Layer 3 of a small transformer language model trained on English Wikipedia (8 layers, counted from 0, width 128).
A neuron's activation on a vector x is ReLU(weights . x + bias), where the dot is the dot product.

Input weights of the MLP neurons that the questions are about. A number n stands for (n - 128) times 0.017.
n93 (bias -0.123): 125, 140, 138, 142, 131, 140, 40, 99, 99, 133, 135, 108, 143, 125, 122, 181, 161, 126, 112, 154, 106, 127, 145, 133, 109, 132, 97, 157, 125, 114, 154, 53, 150, 130, 109, 135, 146, 88, 141, 148, 179, 137, 178, 126, 87, 109, 108, 145, 148, 161, 159, 110, 96, 85, 109, 132, 150, 148, 113, 115, 116, 192, 77, 117, 110, 138, 137, 91, 157, 97, 115, 176, 178, 115, 163, 138, 129, 135, 98, 111, 146, 9, 144, 108, 148, 153, 139, 170, 99, 151, 111, 119, 105, 137, 120, 108, 148, 157, 136, 166, 91, 141, 97, 82, 116, 120, 163, 124, 136, 72, 127, 112, 94, 166, 134, 138, 136, 143, 125, 162, 130, 147, 155, 116, 125, 159, 135, 140
n98 (bias -0.180): 122, 83, 91, 151, 84, 142, 145, 78, 108, 146, 130, 89, 139, 98, 188, 110, 105, 113, 120, 162, 125, 113, 124, 118, 66, 102, 124, 149, 116, 139, 149, 142, 133, 147, 173, 87, 124, 112, 158, 147, 129, 142, 122, 103, 157, 101, 117, 140, 108, 172, 120, 107, 96, 136, 108, 111, 104, 131, 99, 131, 171, 122, 129, 163, 121, 163, 100, 155, 149, 107, 135, 93, 60, 84, 86, 136, 93, 189, 135, 105, 174, 129, 158, 161, 144, 199, 132, 170, 162, 133, 107, 120, 151, 89, 141, 105, 150, 112, 165, 165, 119, 119, 162, 133, 149, 164, 97, 151, 111, 122, 121, 152, 107, 102, 144, 102, 94, 116, 94, 109, 121, 121, 178, 116, 91, 131, 125, 127
n107 (bias -0.129): 139, 118, 142, 142, 109, 119, 230, 136, 123, 134, 157, 104, 114, 133, 108, 128, 140, 130, 129, 135, 95, 155, 152, 159, 152, 134, 118, 140, 107, 152, 69, 103, 203, 87, 90, 75, 131, 150, 184, 143, 121, 121, 159, 153, 127, 135, 115, 174, 126, 138, 121, 134, 133, 85, 106, 127, 171, 131, 173, 189, 158, 117, 122, 161, 177, 173, 98, 96, 123, 139, 128, 88, 174, 100, 118, 142, 109, 121, 118, 130, 112, 169, 141, 132, 110, 108, 162, 153, 153, 140, 182, 95, 101, 139, 165, 89, 84, 147, 119, 111, 103, 122, 115, 170, 125, 105, 81, 137, 116, 130, 130, 116, 95, 124, 100, 121, 108, 144, 138, 121, 136, 120, 131, 120, 130, 111, 142, 126
n109 (bias -0.147): 121, 99, 127, 64, 126, 131, 230, 85, 141, 206, 138, 130, 127, 108, 129, 130, 130, 151, 177, 142, 136, 151, 156, 170, 88, 103, 92, 80, 155, 186, 90, 87, 117, 183, 93, 34, 142, 111, 78, 174, 141, 112, 159, 117, 83, 136, 84, 114, 70, 116, 68, 138, 170, 84, 116, 158, 133, 99, 100, 103, 139, 179, 159, 134, 179, 145, 98, 136, 154, 48, 200, 152, 87, 85, 130, 172, 115, 150, 62, 152, 152, 89, 68, 101, 68, 90, 107, 115, 65, 114, 137, 156, 138, 135, 179, 83, 122, 124, 173, 157, 155, 168, 191, 108, 210, 118, 126, 163, 143, 162, 140, 115, 138, 127, 211, 155, 162, 112, 87, 151, 100, 239, 119, 116, 131, 108, 143, 138
n165 (bias -0.074): 118, 123, 145, 150, 134, 148, 161, 122, 140, 134, 147, 140, 92, 88, 170, 157, 136, 145, 116, 126, 107, 98, 131, 120, 103, 126, 139, 88, 171, 119, 101, 109, 123, 157, 149, 103, 142, 112, 136, 132, 143, 124, 155, 116, 55, 126, 70, 109, 159, 85, 77, 109, 162, 117, 113, 77, 145, 135, 134, 146, 115, 141, 123, 125, 141, 173, 131, 115, 165, 122, 163, 172, 75, 137, 157, 131, 144, 106, 98, 91, 165, 112, 125, 177, 83, 153, 105, 157, 125, 109, 122, 129, 102, 107, 99, 120, 157, 142, 154, 146, 133, 135, 173, 92, 134, 141, 125, 125, 122, 90, 124, 111, 131, 144, 114, 118, 138, 167, 118, 102, 111, 140, 165, 152, 117, 143, 147, 120
n361 (bias -0.202): 139, 117, 81, 40, 81, 115, 134, 134, 123, 126, 128, 73, 127, 90, 103, 136, 131, 133, 128, 87, 112, 82, 111, 152, 109, 85, 173, 135, 182, 144, 92, 95, 125, 154, 129, 84, 127, 146, 125, 159, 159, 86, 110, 122, 85, 143, 117, 177, 130, 90, 208, 91, 110, 153, 150, 154, 102, 166, 113, 200, 176, 170, 94, 141, 156, 130, 146, 148, 167, 106, 133, 182, 161, 120, 140, 55, 125, 108, 129, 169, 126, 127, 155, 100, 137, 140, 71, 143, 118, 168, 108, 151, 103, 123, 118, 129, 159, 165, 152, 143, 132, 76, 104, 138, 144, 157, 137, 146, 148, 131, 111, 126, 126, 132, 123, 97, 184, 180, 133, 86, 173, 152, 122, 147, 61, 153, 125, 85
n406 (bias -0.123): 133, 145, 107, 153, 111, 112, 112, 109, 117, 141, 110, 142, 95, 129, 125, 156, 138, 117, 144, 188, 92, 132, 108, 157, 103, 126, 140, 103, 170, 153, 152, 109, 167, 100, 74, 135, 144, 108, 102, 121, 124, 132, 89, 146, 164, 112, 149, 134, 148, 132, 117, 108, 105, 178, 96, 151, 123, 125, 118, 166, 105, 147, 94, 175, 119, 164, 135, 79, 125, 142, 82, 158, 136, 136, 93, 163, 92, 217, 78, 121, 132, 113, 137, 123, 139, 105, 148, 155, 144, 116, 151, 142, 119, 181, 165, 157, 142, 133, 135, 109, 143, 103, 106, 69, 84, 214, 56, 113, 121, 155, 124, 99, 140, 75, 202, 146, 150, 109, 119, 86, 140, 137, 126, 128, 79, 147, 130, 125
n483 (bias -0.087): 110, 124, 129, 171, 122, 148, 137, 136, 124, 121, 164, 99, 153, 97, 126, 110, 113, 123, 111, 156, 116, 109, 165, 117, 106, 142, 134, 138, 169, 77, 100, 159, 143, 153, 126, 156, 129, 97, 101, 118, 119, 163, 84, 157, 82, 129, 113, 123, 73, 137, 138, 161, 117, 128, 186, 132, 137, 132, 97, 140, 109, 124, 131, 162, 130, 119, 152, 123, 132, 113, 53, 131, 122, 94, 135, 83, 160, 142, 173, 157, 124, 160, 124, 133, 131, 124, 141, 120, 109, 114, 145, 135, 109, 138, 136, 110, 89, 125, 152, 127, 139, 143, 111, 111, 134, 123, 149, 158, 146, 109, 135, 132, 140, 105, 132, 106, 113, 184, 88, 195, 114, 102, 143, 97, 59, 112, 98, 125

Each question shows a token from some text and the vector x that enters the MLP there. A number n stands for (n - 128) times 0.046.

" made": 110, 97, 108, 137, 153, 136, 135, 156, 173, 123, 162, 94, 106, 152, 105, 132, 137, 168, 159, 145, 152, 110, 132, 71, 130, 116, 124, 123, 131, 170, 133, 118, 128, 137, 112, 143, 125, 93, 87, 132, 63, 119, 127, 137, 121, 97, 106, 162, 146, 138, 105, 105, 112, 96, 69, 164, 85, 96, 144, 137, 111, 89, 133, 117, 118, 121, 121, 166, 117, 132, 148, 153, 135, 105, 107, 161, 114, 103, 114, 97, 94, 158, 145, 124, 102, 93, 148, 111, 147, 128, 116, 129, 148, 120, 152, 173, 110, 101, 170, 118, 118, 138, 114, 118, 163, 123, 156, 129, 130, 120, 112, 140, 103, 141, 106, 111, 144, 138, 121, 145, 134, 144, 148, 126, 140, 103, 154, 147
Which of these neurons fires most? n109

" lawyer": 108, 103, 101, 136, 145, 158, 124, 161, 139, 105, 122, 119, 108, 145, 120, 119, 123, 145, 146, 148, 158, 102, 133, 69, 84, 115, 116, 113, 130, 162, 138, 112, 135, 137, 147, 163, 110, 129, 100, 133, 52, 117, 117, 122, 149, 86, 100, 135, 130, 122, 114, 92, 107, 105, 87, 144, 127, 124, 155, 120, 130, 96, 115, 58, 155, 106, 140, 173, 136, 127, 157, 131, 125, 132, 95, 145, 126, 107, 113, 63, 102, 189, 157, 145, 110, 118, 134, 114, 169, 140, 108, 130, 128, 114, 149, 212, 134, 108, 139, 117, 128, 166, 91, 126, 185, 115, 146, 86, 149, 118, 126, 123, 150, 122, 121, 107, 151, 133, 169, 147, 129, 96, 157, 120, 125, 91, 170, 158
Which two neurons fire most, strongest first? n98, n165

" ac": 117, 129, 119, 139, 138, 147, 107, 187, 142, 112, 134, 114, 136, 166, 105, 102, 125, 137, 141, 144, 139, 123, 106, 111, 92, 110, 110, 126, 142, 106, 144, 125, 121, 181, 119, 153, 133, 111, 85, 126, 113, 96, 142, 114, 127, 98, 143, 188, 153, 126, 138, 110, 97, 91, 109, 140, 94, 109, 154, 138, 106, 92, 125, 78, 146, 101, 181, 157, 134, 131, 155, 147, 153, 132, 106, 181, 127, 94, 116, 51, 127, 111, 162, 118, 111, 69, 156, 109, 128, 118, 123, 120, 136, 127, 147, 190, 119, 90, 152, 120, 127, 159, 90, 126, 174, 110, 152, 84, 122, 97, 106, 146, 106, 130, 87, 113, 148, 127, 146, 153, 146, 115, 132, 138, 123, 97, 147, 198
Which neuron fires most, and how strongly? n93, at about 5.5

"ous": 139, 80, 110, 140, 174, 134, 126, 175, 169, 122, 126, 102, 107, 147, 107, 102, 128, 184, 144, 150, 137, 121, 86, 90, 114, 116, 131, 117, 146, 148, 172, 103, 113, 155, 107, 125, 125, 127, 129, 121, 63, 119, 121, 132, 130, 102, 130, 180, 132, 129, 114, 119, 133, 78, 130, 146, 103, 115, 156, 119, 113, 54, 108, 103, 154, 111, 132, 173, 142, 120, 154, 147, 129, 140, 88, 169, 116, 117, 114, 99, 121, 121, 143, 121, 141, 98, 135, 125, 127, 116, 133, 105, 109, 120, 148, 158, 149, 68, 163, 125, 102, 149, 137, 136, 179, 116, 150, 67, 173, 83, 115, 147, 115, 135, 98, 131, 152, 136, 148, 142, 145, 108, 119, 109, 133, 88, 130, 168
Which neuron fires most, and how strongly? n109, at about 1.7

"P": 106, 104, 120, 136, 141, 146, 110, 189, 154, 119, 113, 92, 134, 150, 83, 127, 119, 154, 125, 147, 160, 126, 117, 68, 131, 127, 142, 119, 123, 138, 140, 121, 145, 147, 145, 155, 108, 131, 70, 124, 83, 129, 132, 128, 128, 59, 114, 141, 119, 126, 156, 113, 107, 85, 133, 145, 117, 133, 139, 123, 102, 98, 123, 82, 143, 125, 161, 181, 136, 134, 150, 165, 133, 115, 99, 131, 150, 99, 110, 80, 115, 155, 152, 163, 103, 76, 130, 115, 140, 138, 118, 130, 138, 140, 150, 208, 114, 82, 152, 114, 116, 152, 71, 126, 182, 126, 157, 80, 184, 95, 123, 163, 125, 115, 99, 129, 139, 122, 145, 129, 140, 74, 135, 112, 130, 118, 126, 154
Which neuron fires most, and how strongly? n483, at about 3.4

" to": 118, 124, 113, 147, 138, 150, 102, 172, 148, 138, 115, 107, 110, 154, 130, 125, 120, 141, 127, 144, 114, 118, 132, 72, 122, 114, 113, 98, 142, 140, 127, 122, 109, 147, 112, 157, 138, 142, 120, 131, 72, 141, 125, 144, 148, 123, 126, 164, 136, 112, 114, 108, 111, 111, 114, 175, 122, 123, 160, 137, 130, 52, 146, 108, 115, 126, 171, 152, 149, 152, 143, 147, 131, 127, 90, 159, 109, 112, 120, 109, 116, 170, 160, 144, 110, 82, 136, 111, 140, 126, 110, 91, 127, 116, 147, 157, 109, 108, 143, 116, 97, 162, 99, 151, 172, 117, 147, 65, 159, 104, 108, 153, 119, 120, 66, 91, 141, 133, 134, 127, 138, 129, 128, 106, 139, 115, 141, 139
Which of these neurons fires most? n107

"\n": 121, 91, 93, 139, 156, 130, 119, 154, 157, 126, 94, 99, 120, 138, 71, 113, 127, 141, 160, 145, 138, 104, 123, 117, 126, 120, 118, 111, 143, 159, 144, 104, 121, 144, 122, 162, 139, 125, 111, 105, 91, 115, 112, 156, 129, 121, 107, 183, 168, 144, 91, 107, 116, 70, 98, 151, 109, 115, 149, 142, 105, 96, 131, 124, 127, 106, 145, 146, 122, 139, 134, 160, 132, 119, 102, 157, 141, 132, 111, 95, 122, 158, 179, 118, 104, 79, 137, 94, 154, 122, 139, 146, 138, 131, 154, 170, 127, 120, 139, 108, 106, 146, 60, 136, 151, 117, 133, 73, 122, 91, 141, 137, 135, 134, 121, 120, 146, 116, 146, 128, 177, 122, 135, 119, 118, 125, 132, 165
Which neuron fires most, and how strongly? n406, at about 7

" United": 121, 107, 82, 140, 134, 156, 116, 136, 129, 100, 105, 106, 119, 126, 101, 123, 138, 151, 113, 145, 153, 99, 111, 116, 121, 109, 148, 98, 156, 158, 150, 126, 108, 131, 146, 153, 117, 137, 104, 132, 94, 94, 121, 138, 126, 100, 127, 157, 158, 132, 144, 113, 140, 106, 69, 142, 101, 104, 152, 108, 114, 63, 112, 65, 159, 92, 152, 191, 124, 136, 150, 119, 143, 141, 95, 127, 120, 98, 119, 112, 107, 171, 162, 138, 98, 119, 144, 103, 156, 146, 111, 130, 126, 108, 149, 212, 130, 93, 139, 137, 110, 156, 116, 138, 171, 119, 159, 89, 147, 119, 99, 146, 135, 112, 95, 113, 155, 140, 156, 139, 175, 116, 136, 87, 135, 122, 132, 189
Which of these neurons fires most? n361

"A": 119, 106, 97, 136, 129, 161, 121, 187, 158, 100, 114, 112, 145, 134, 100, 105, 108, 165, 126, 120, 150, 111, 87, 78, 138, 100, 133, 117, 144, 155, 149, 119, 107, 133, 142, 145, 114, 140, 64, 115, 78, 130, 116, 143, 123, 79, 89, 146, 117, 117, 144, 98, 118, 107, 114, 143, 113, 144, 124, 118, 109, 82, 112, 99, 147, 128, 144, 186, 129, 136, 152, 175, 142, 113, 99, 119, 129, 119, 137, 74, 125, 149, 135, 138, 109, 96, 127, 92, 149, 153, 120, 144, 129, 129, 152, 180, 133, 85, 171, 106, 113, 136, 79, 138, 167, 122, 162, 106, 179, 121, 131, 155, 143, 130, 97, 127, 141, 133, 162, 148, 158, 114, 125, 116, 156, 102, 118, 161
Which two neurons fire most, strongest first? n361, n483

" character": 105, 114, 114, 144, 173, 158, 121, 169, 147, 120, 134, 129, 121, 126, 118, 121, 128, 160, 123, 150, 108, 113, 137, 92, 95, 122, 120, 110, 129, 149, 131, 111, 114, 131, 120, 130, 106, 120, 106, 102, 85, 112, 135, 130, 124, 105, 125, 167, 124, 140, 105, 108, 129, 69, 96, 140, 80, 133, 162, 142, 117, 73, 135, 101, 140, 105, 134, 189, 117, 158, 159, 146, 130, 119, 97, 139, 116, 104, 110, 69, 107, 163, 166, 144, 121, 125, 140, 116, 167, 137, 129, 138, 130, 135, 149, 160, 119, 75, 171, 110, 126, 145, 111, 139, 223, 99, 152, 67, 164, 80, 123, 128, 106, 141, 109, 110, 141, 129, 156, 126, 133, 111, 124, 135, 125, 102, 184, 153
Which two neurons fire most, strongest first? n165, n107

"less": 122, 94, 96, 146, 164, 145, 119, 193, 170, 137, 106, 105, 127, 120, 112, 123, 125, 183, 149, 128, 131, 132, 122, 65, 102, 103, 104, 113, 148, 147, 159, 96, 105, 154, 112, 145, 123, 115, 75, 121, 79, 141, 137, 133, 121, 101, 130, 164, 149, 124, 79, 117, 115, 64, 75, 148, 121, 124, 145, 114, 141, 74, 110, 92, 136, 115, 137, 174, 131, 141, 153, 149, 137, 123, 93, 153, 131, 130, 96, 114, 130, 135, 147, 155, 118, 121, 126, 124, 144, 120, 124, 122, 141, 112, 151, 154, 112, 89, 145, 115, 130, 151, 130, 100, 163, 127, 168, 99, 160, 97, 126, 144, 123, 105, 83, 112, 159, 126, 163, 151, 144, 119, 129, 94, 138, 110, 154, 155
Which two neurons fire most, strongest first? n109, n165

" of": 140, 97, 138, 149, 134, 153, 113, 173, 146, 125, 122, 111, 91, 133, 108, 106, 133, 169, 137, 133, 151, 123, 113, 92, 113, 127, 111, 115, 130, 125, 119, 110, 125, 150, 120, 158, 112, 125, 131, 136, 70, 113, 136, 150, 146, 131, 125, 147, 133, 127, 117, 103, 109, 97, 84, 164, 114, 129, 156, 126, 112, 47, 123, 98, 141, 127, 157, 164, 135, 131, 149, 143, 138, 132, 81, 161, 137, 130, 110, 135, 115, 133, 174, 148, 116, 101, 151, 91, 142, 101, 119, 137, 134, 139, 150, 154, 132, 69, 157, 109, 106, 144, 109, 134, 181, 112, 133, 86, 152, 116, 119, 172, 127, 113, 100, 80, 138, 132, 119, 127, 138, 103, 116, 107, 128, 96, 145, 167
Which of these neurons fires most? n107

" energy": 114, 119, 122, 142, 155, 138, 121, 160, 147, 115, 139, 111, 111, 127, 124, 109, 154, 169, 138, 162, 118, 97, 125, 75, 114, 137, 120, 137, 149, 147, 135, 113, 117, 141, 133, 155, 121, 126, 107, 127, 79, 105, 146, 128, 134, 86, 123, 163, 171, 140, 118, 104, 143, 64, 94, 140, 90, 132, 153, 127, 106, 77, 141, 64, 154, 103, 140, 169, 111, 127, 149, 146, 138, 133, 99, 159, 128, 113, 105, 39, 127, 139, 144, 143, 96, 125, 155, 117, 140, 152, 101, 132, 134, 119, 149, 195, 127, 86, 149, 116, 103, 124, 115, 121, 199, 107, 127, 64, 162, 105, 104, 147, 101, 135, 82, 101, 169, 125, 163, 128, 152, 118, 146, 96, 142, 104, 123, 170
Which of these neurons fires most? n165

" Al": 133, 135, 105, 137, 148, 160, 117, 182, 163, 103, 111, 101, 124, 144, 79, 93, 104, 119, 149, 133, 138, 150, 88, 114, 125, 100, 131, 114, 136, 143, 139, 117, 117, 137, 113, 161, 107, 110, 107, 125, 62, 121, 97, 155, 132, 73, 129, 155, 141, 111, 99, 111, 146, 121, 85, 141, 99, 130, 153, 116, 144, 99, 127, 113, 133, 112, 137, 221, 132, 138, 151, 182, 130, 115, 97, 166, 135, 115, 106, 92, 134, 152, 166, 149, 125, 78, 148, 109, 148, 108, 138, 131, 121, 130, 148, 216, 128, 77, 150, 112, 100, 126, 74, 139, 133, 110, 160, 102, 167, 117, 105, 150, 142, 124, 147, 89, 134, 132, 141, 123, 146, 110, 132, 105, 136, 124, 159, 167
Which neuron fires most, and how strongly? n406, at about 2.3

"ional": 120, 98, 104, 144, 169, 144, 129, 151, 142, 126, 126, 92, 112, 137, 117, 104, 118, 167, 154, 161, 165, 116, 118, 71, 111, 113, 117, 115, 134, 165, 136, 97, 109, 148, 118, 150, 117, 140, 100, 113, 96, 119, 123, 118, 133, 100, 138, 154, 118, 118, 101, 96, 120, 71, 93, 152, 112, 146, 163, 103, 134, 73, 110, 89, 151, 126, 128, 191, 160, 125, 151, 153, 119, 127, 90, 125, 122, 123, 133, 93, 122, 137, 141, 166, 109, 122, 134, 109, 145, 120, 122, 126, 146, 130, 149, 184, 138, 70, 152, 105, 127, 132, 123, 130, 182, 108, 161, 53, 161, 96, 122, 144, 109, 120, 102, 102, 152, 128, 131, 129, 159, 114, 143, 113, 157, 92, 164, 195
Which two neurons fire most, strongest first? n98, n109

" him": 109, 108, 120, 136, 147, 149, 114, 151, 145, 125, 136, 120, 113, 156, 108, 135, 147, 158, 139, 131, 112, 125, 118, 51, 147, 108, 128, 115, 127, 156, 163, 97, 118, 118, 139, 165, 107, 150, 118, 106, 55, 136, 118, 156, 152, 86, 116, 159, 150, 126, 113, 112, 100, 79, 83, 135, 128, 122, 133, 144, 115, 89, 136, 97, 119, 129, 148, 160, 141, 154, 154, 140, 145, 165, 98, 164, 101, 103, 131, 87, 112, 196, 173, 127, 105, 108, 163, 112, 158, 127, 102, 115, 130, 126, 150, 178, 107, 97, 131, 96, 113, 119, 92, 130, 174, 115, 122, 95, 162, 119, 119, 121, 113, 125, 95, 84, 135, 133, 172, 134, 133, 97, 141, 121, 141, 108, 151, 129
Which of these neurons fires most? n107